Layer 7 of a small transformer language model trained on English Wikipedia (13 layers, counted from 0, width 128). Numbers have three digits each and are written without spaces.
A neuron's activation on a vector x is SiLU(gate . x) times (in . x), where the dot is the dot product.

Input weights of the MLP neurons that the questions are about. A number n stands for (n - 500) times 0.00099.
n1 gate: 569541518248513363479408367457427535608439459547234806527444622572568421461560630299378365709289480738387406751530709377388626216591574413506563325664437517671701550877318453320595445596605660238544344584428383599877347455662461539798534335635697593536572657596444358533627465722691558780480428373611454649459741559381606441544446592618676613255673297463392573662644570560631238425504
n9 gate: 588625628780088556579693461689634410605495331511564429486528606673429527458677668644594430309314500537609686312628526469729581573806186487460548383261567484435620770559525565580365498579373506567465415409812314333323271200705423571519550368594402590464517686527691348309364226736746413656353529402561541481457693629584335457385232567487300543461342440298472677325400802401378713432351
n41 gate: 730488531420617416538417495619628749427409415753482495502435330487650467536702474619351310416613578627415467363417555589327198361506502352609525530369375513357582365582577388291476665541628481398651535594409480469540392408530343539468560511610449534539798214434676577720743374721585729496505438743542507382334518530515614446320472518396452370378582464504575419610535370566350502247587
n44 gate: 551423650236454267391449275429364469555499410597275626558529514667391475587532492306532496459514570594577429605656334673544555499778283524405668569474558347542593366372523281384584424648266365574278443614246800579362378433663648449389567541675512630731487532655634568365503426377506334661471398530471505644607501580577438545462396351520230438598534573335682373330466277341540441382614
n49 gate: 512607634251402482627599295494421482503668510511403443796629614479508481511543495452404600580251404379712455632529502377400477598487548427689711520460481452475376489507448559577557497530429566426519506386348334503463700324322489384362425618527557490510466589480630436634382532597297589609739526479650498416512460516804584518452433577486618734479584680552364536522656380621517556254583
n55 gate: 425676442668401440703623608348642515442413648530491521377330561204359348692504478839484682421549578430417816474338549517518352501445311574410556550561351230492467629339339400393726393545559494419410580536758610497727450568403508544533557590262491566550668539465571491681318585532677610499458537519462663503590615575546590271259531522360559560644696659494511654457449511626471482343557
n150 gate: 580367682704550335657505515531650440458536425593762554570447637445446288498490297497669234464489605420366885326442437380609396374602643670615386573565587398529304307357758452486572574406499293462475549410490681539480218300554692485311514429447507788358327494398522333488540395457637572571613444638498609563385263468511638345448544472667431426409714464369533423666320410450663446507525
n275 gate: 558491369687398501451579689404544545419496377542226439810386682539432293628490426561489487595685700800504653620326555442319683704497649386244390717472403591400572420391692527376509611511627466617405398359568489536214395653654449514563658510357727531719561371463359382491642279656409507418664595440367555474381151335661451528344301790290540451606680352363502476849580584546723437494516
n293 gate: 406359368284635551417572374304381469190650480527336587439445577625389123495526546489754267302425403599571309664521608407273535419533437664206590673452469368396638680708553608263476439250636302400278523590627364600557522558382568749622415653460634459345210445611447320305291839536377406479479405399428318459558477032698593467550378400277442434435416527645585318637486624451415540575374
n1 in: 590387447497566746693736294393315226362649332655590507515542707524495517495515614569595458617812513443630612395684530534527383672580275591332644717536362667432192419556420687718478543326580348466618415584620462472446412401445475568393462627431527436532564423412708566449358329470246380367320574455357622446613238466468581232355627369323503479505559486543611247263640506602303696689496
n9 in: 340409638674348485566822447564715345569606376429513357560444380332439598461346489589522509328520526558575637238244345289368454661839383478194617331568573308644709555537426441524742502613347317466359581680462453567550470476706258127517281316398493322731512682308722360581291587470471643620321373265400620627587603378483360251255163572598557553475508623242587564212478668410571560596423
n41 in: 689403583375701498540490556599623616455471574747502532407398452455658569503605577709436318341533505632390451355602462557145167411560423381594505531412441397469481441643467388222535627590551588492487530525570498581543546455462462504457569471483446447553563125415484499557651389688501744533514475670461496391379489403514524402397350677346460369504639498407495359744520321431216446482588
n44 in: 490446539414567458487401252507385361444591389561439550509451469644261424601351333393430480555452616572507448595449318642508586624918417524382891636465669427554407401367529388447557471467228585498378550627250902541412459394472698619365463661660524501662310624583711631430396456380478354646441497584595590625601619582678543426386406267587381440430541710399682491387566520501508234450548
n49 in: 439417760376434570538565456398383612490607440655472555465536609429481387570487566687586525357396624268780316569641437328482361407445472521493469589374576396550539429553444403473645645688411551435557337496665342490573798544419606367463488455460606329728516412452540347680546379282488611499662493350487313388453473491667441559340401598395608614451608679614281659416571367590399766474520
n55 in: 473619503529344542568443524286571567485386559646442541390406644173322351577550518738521737420619474598364610431489646529454436506400391484482569547537506403623342648490407351265784415515560352264412518428788578531523495503449580506517462584254546612526592586635503490520257539468692728381452609526518680485628434466564738244366656529460722395591670543535528762526305424697566599426584
n150 in: 498410668554315402447428568540527498559490573612495695603462566525715352513695586088518290560548631505423622333577509264749333115581524574427335662617514214475555325673555427585488485599464361523494456639459421513394307587461449599537582485339593596453446433443610354669472526536644644654452532499468349753588272368485369445320479432556365352538530721412630296631387512511619531593543
n275 in: 290706711344457590506487527574732607500271593433573477614593512169482485548702472459493406484635622513482608725645335460542479431513290459447716522465436731571353287585685451436691341453465621586633494350590365370320512603305796372302637490467347388895291676578435588615285327573330705344526680561577727749501378731454428307470429570155413508445527663592471453569610465610405662585645
n293 in: 537552398192625268588487512613616573460521458614498568527222360272664540465441453411536507611489560627416259393694442543554554352633481553353510459507469366479677748462421559463476583545702442487397549413566546417519423470628478977668514528380712347341452504496640419336450382266647504348671344774615390553353610575534768257377500388433161131500716232582394318778496652324692402496699

Each question shows a token from some text and the vector x that enters the MLP there. A number n stands for (n - 500) times 0.0031.

"th": 518365544425477575505452598417526444424544514403652389538468569519564523395691500430400607514604400513438546646775524441673533491410510435440482333557378459488591550649391476605496606423393564662596487503577473534488438566505483474729532505483586495431502547483539560424457405445591445589453492406565546544498390581685485420433498444434610532429687578555451474523685586484454524490407
The neuron with the highest activation: n1

" ind": 405526525442469687526512500550502422358530530505638463475502481301507524552462348556545551726554431545367434467688585448467412500333537643519493542545506445523612531476355405579650587405631414506499598583603731612584466596600466445576779629547721429610493439423563620432523411473499835595564613530527209482245363552223551460466479504484267610490493491611447587401528443447567505385495
The neuron with the highest activation: n55

" to": 399382536403370680403539524597556478422596518318458492438414394460424476567578532325541538369508406559569655487448500363487611506485484409494488505497487568445708475460580510401522584391444458664485629496642486565417440432461514477674437650584399564458372515472536639486467456529484537637588427599398476305370414596558452422632546483502374472368471398626433464440557408743620325447402
The neuron with the highest activation: n55

"ation": 410480545383430604499414579452353427442554485418511391609404513414480509415571499526444567565420490342556447590510578370412536394489550431534393512427456478652572569433525518458618595535516501737464600526393486627457535436423503425567494679496529364368394580510553608452458458509570534442566478388561608561334399524570511442456596431532429528382559540467617485374543537430504533597538
Which neuron fires most, and how strongly? n49, at about 0.11

" University": 449576423404631512512463626339468477402368549559576526574502279601519468403410409501551591433521459440513434576468314423491541295486487319492440506517521479480620452384544464407756588435396419613591498530526445584311492445521508477555457622569453476418432526393669613592377385514582700538641584556434582354370443602723523448451579395587492637437414594628568411334467648449626391467411
The three highest activations, in order: n1, n44, n49

"ators": 404525430382492560452431479385353429445518478464519543640498488481586516355416582651479492607475428319561360516640542406563539519493557309534433573616530388449507539396534573273548589454424504661589709610533539627372538599528495453586398500543453420390324561363574600442507463561642662602540564451541542555439368657617560482459532301536409635386491546346534456400496483428441371550494
Which neuron fires most, and how strongly? n44, at about 0.071

" for": 407478542431432734405444513425470473402519412457598288459335427393445563439453661424543406406462378552510528498445471441545491475462618578475513523491478534585651375437424579365464558373393540659479660645558592453517475536539504519655541520575491469409312368508543517548542330555468443504571626529453608575548433411692545482468401508495397497452324370372316531385476394544752495531433
Which neuron fires most, and how strongly? n55, at about 0.068

" Award": 361493528309577497495382784560487472533465536427590432476603410415553451308431405510557563486630537380369335499480524485548669398526558486432453648435495394435729451352446473379602569475332471654502505591539457548561356410493473432524507547559595473346391413715563542614451454485546388573652531569465606499442414533788535290508605531453442536380439501484546460359481540496380508562437
Which neuron fires most, and how strongly? n293, at about 0.13

" ": 458535554377457746468272596334486508441512477344478328530407494438474604577478441486612547328492489450464549547566648469472454472495487457522388506456455473575580546402486501475610585523408493666555506632560482439349479469610523373395562445617473418510556560528706478507409450605490461603394610568466541466484477577364374521447368475378405515438521441480550670466453478563503494498349
The two highest activations, in order: n9, n293

"ab": 510500429524520641399401377420514421497532498355710440411419502458558424382634452452533690396548535448374372627558639448469461488403412349565358514472434440461539509530487460547437621507573560602570487469636512596607584492650483472580722556493427493530479487477487621488445510518455606533358377431518552739429563521577443453506406328377483476422534400357519500370593472276535435523467
The three highest activations, in order: n49, n150, n44

"5": 615426452317553482416472453546428449486478313420529480575484551562671431505388551584484520505494345366487444512646537500518490338399292464467394458383356398536608545418472534394499569328467488588402544443490282439517442522464550582610533687589486496359613394702606542478365468612459715575584425259400388749340456539517559481458445509601528431483405488659519452402511641331564479644391
The neuron with the highest activation: n293

"\n": 350539488440466706513329586710442547414552557391639439511504445589590502468457497450660488490457399542343385544534494421560503442441485413504404618417402451618453534419352448454569542534412409727528499600602420574451362485524519534658387447558470429504618481478626601390461429585525359588603423429553563707359468590475562413528572553511394454495291559572537553447336505506534393597469
The three highest activations, in order: n49, n55, n41

")": 521442356354458545478381481523514549483414656409538421456496491564564517374498580449529662522540396490554485560495619506468559522598664568552441519526478499460462555461496687272520585416468437686483459376581326590467410512514613470481414645572541389546379422532600725530477365526638473661674455368488420574525477568575604485513619430378543519403615565466457444550420485532536584491393
The neuron with the highest activation: n9

",": 507446412516439702356523552669530467464462671432420496562432552488606557373388540553532616351532431643562552588519603455424466416499558528598398654529425512575365476448508445476412562435452482729501699548530605517572545466631516503520452494590546553402403571565519650451424398559585525301504465571429601730548394570531606566595604488317463569439335486549446550499574613535505589431394
The neuron with the highest activation: n49

" his": 518495313639472441539378589492537496439563555435487446516445573526404496447507567453508485368416533293403442510591636515488562509531361510555395325499444528575502519391351384381430565560481498723521540565425576527447461547444658400472262498558416446472424483432616410516501300464473495513607608501414614682421409655607403397507542500654433596445477502462508493461577590560321357598362
The neuron with the highest activation: n293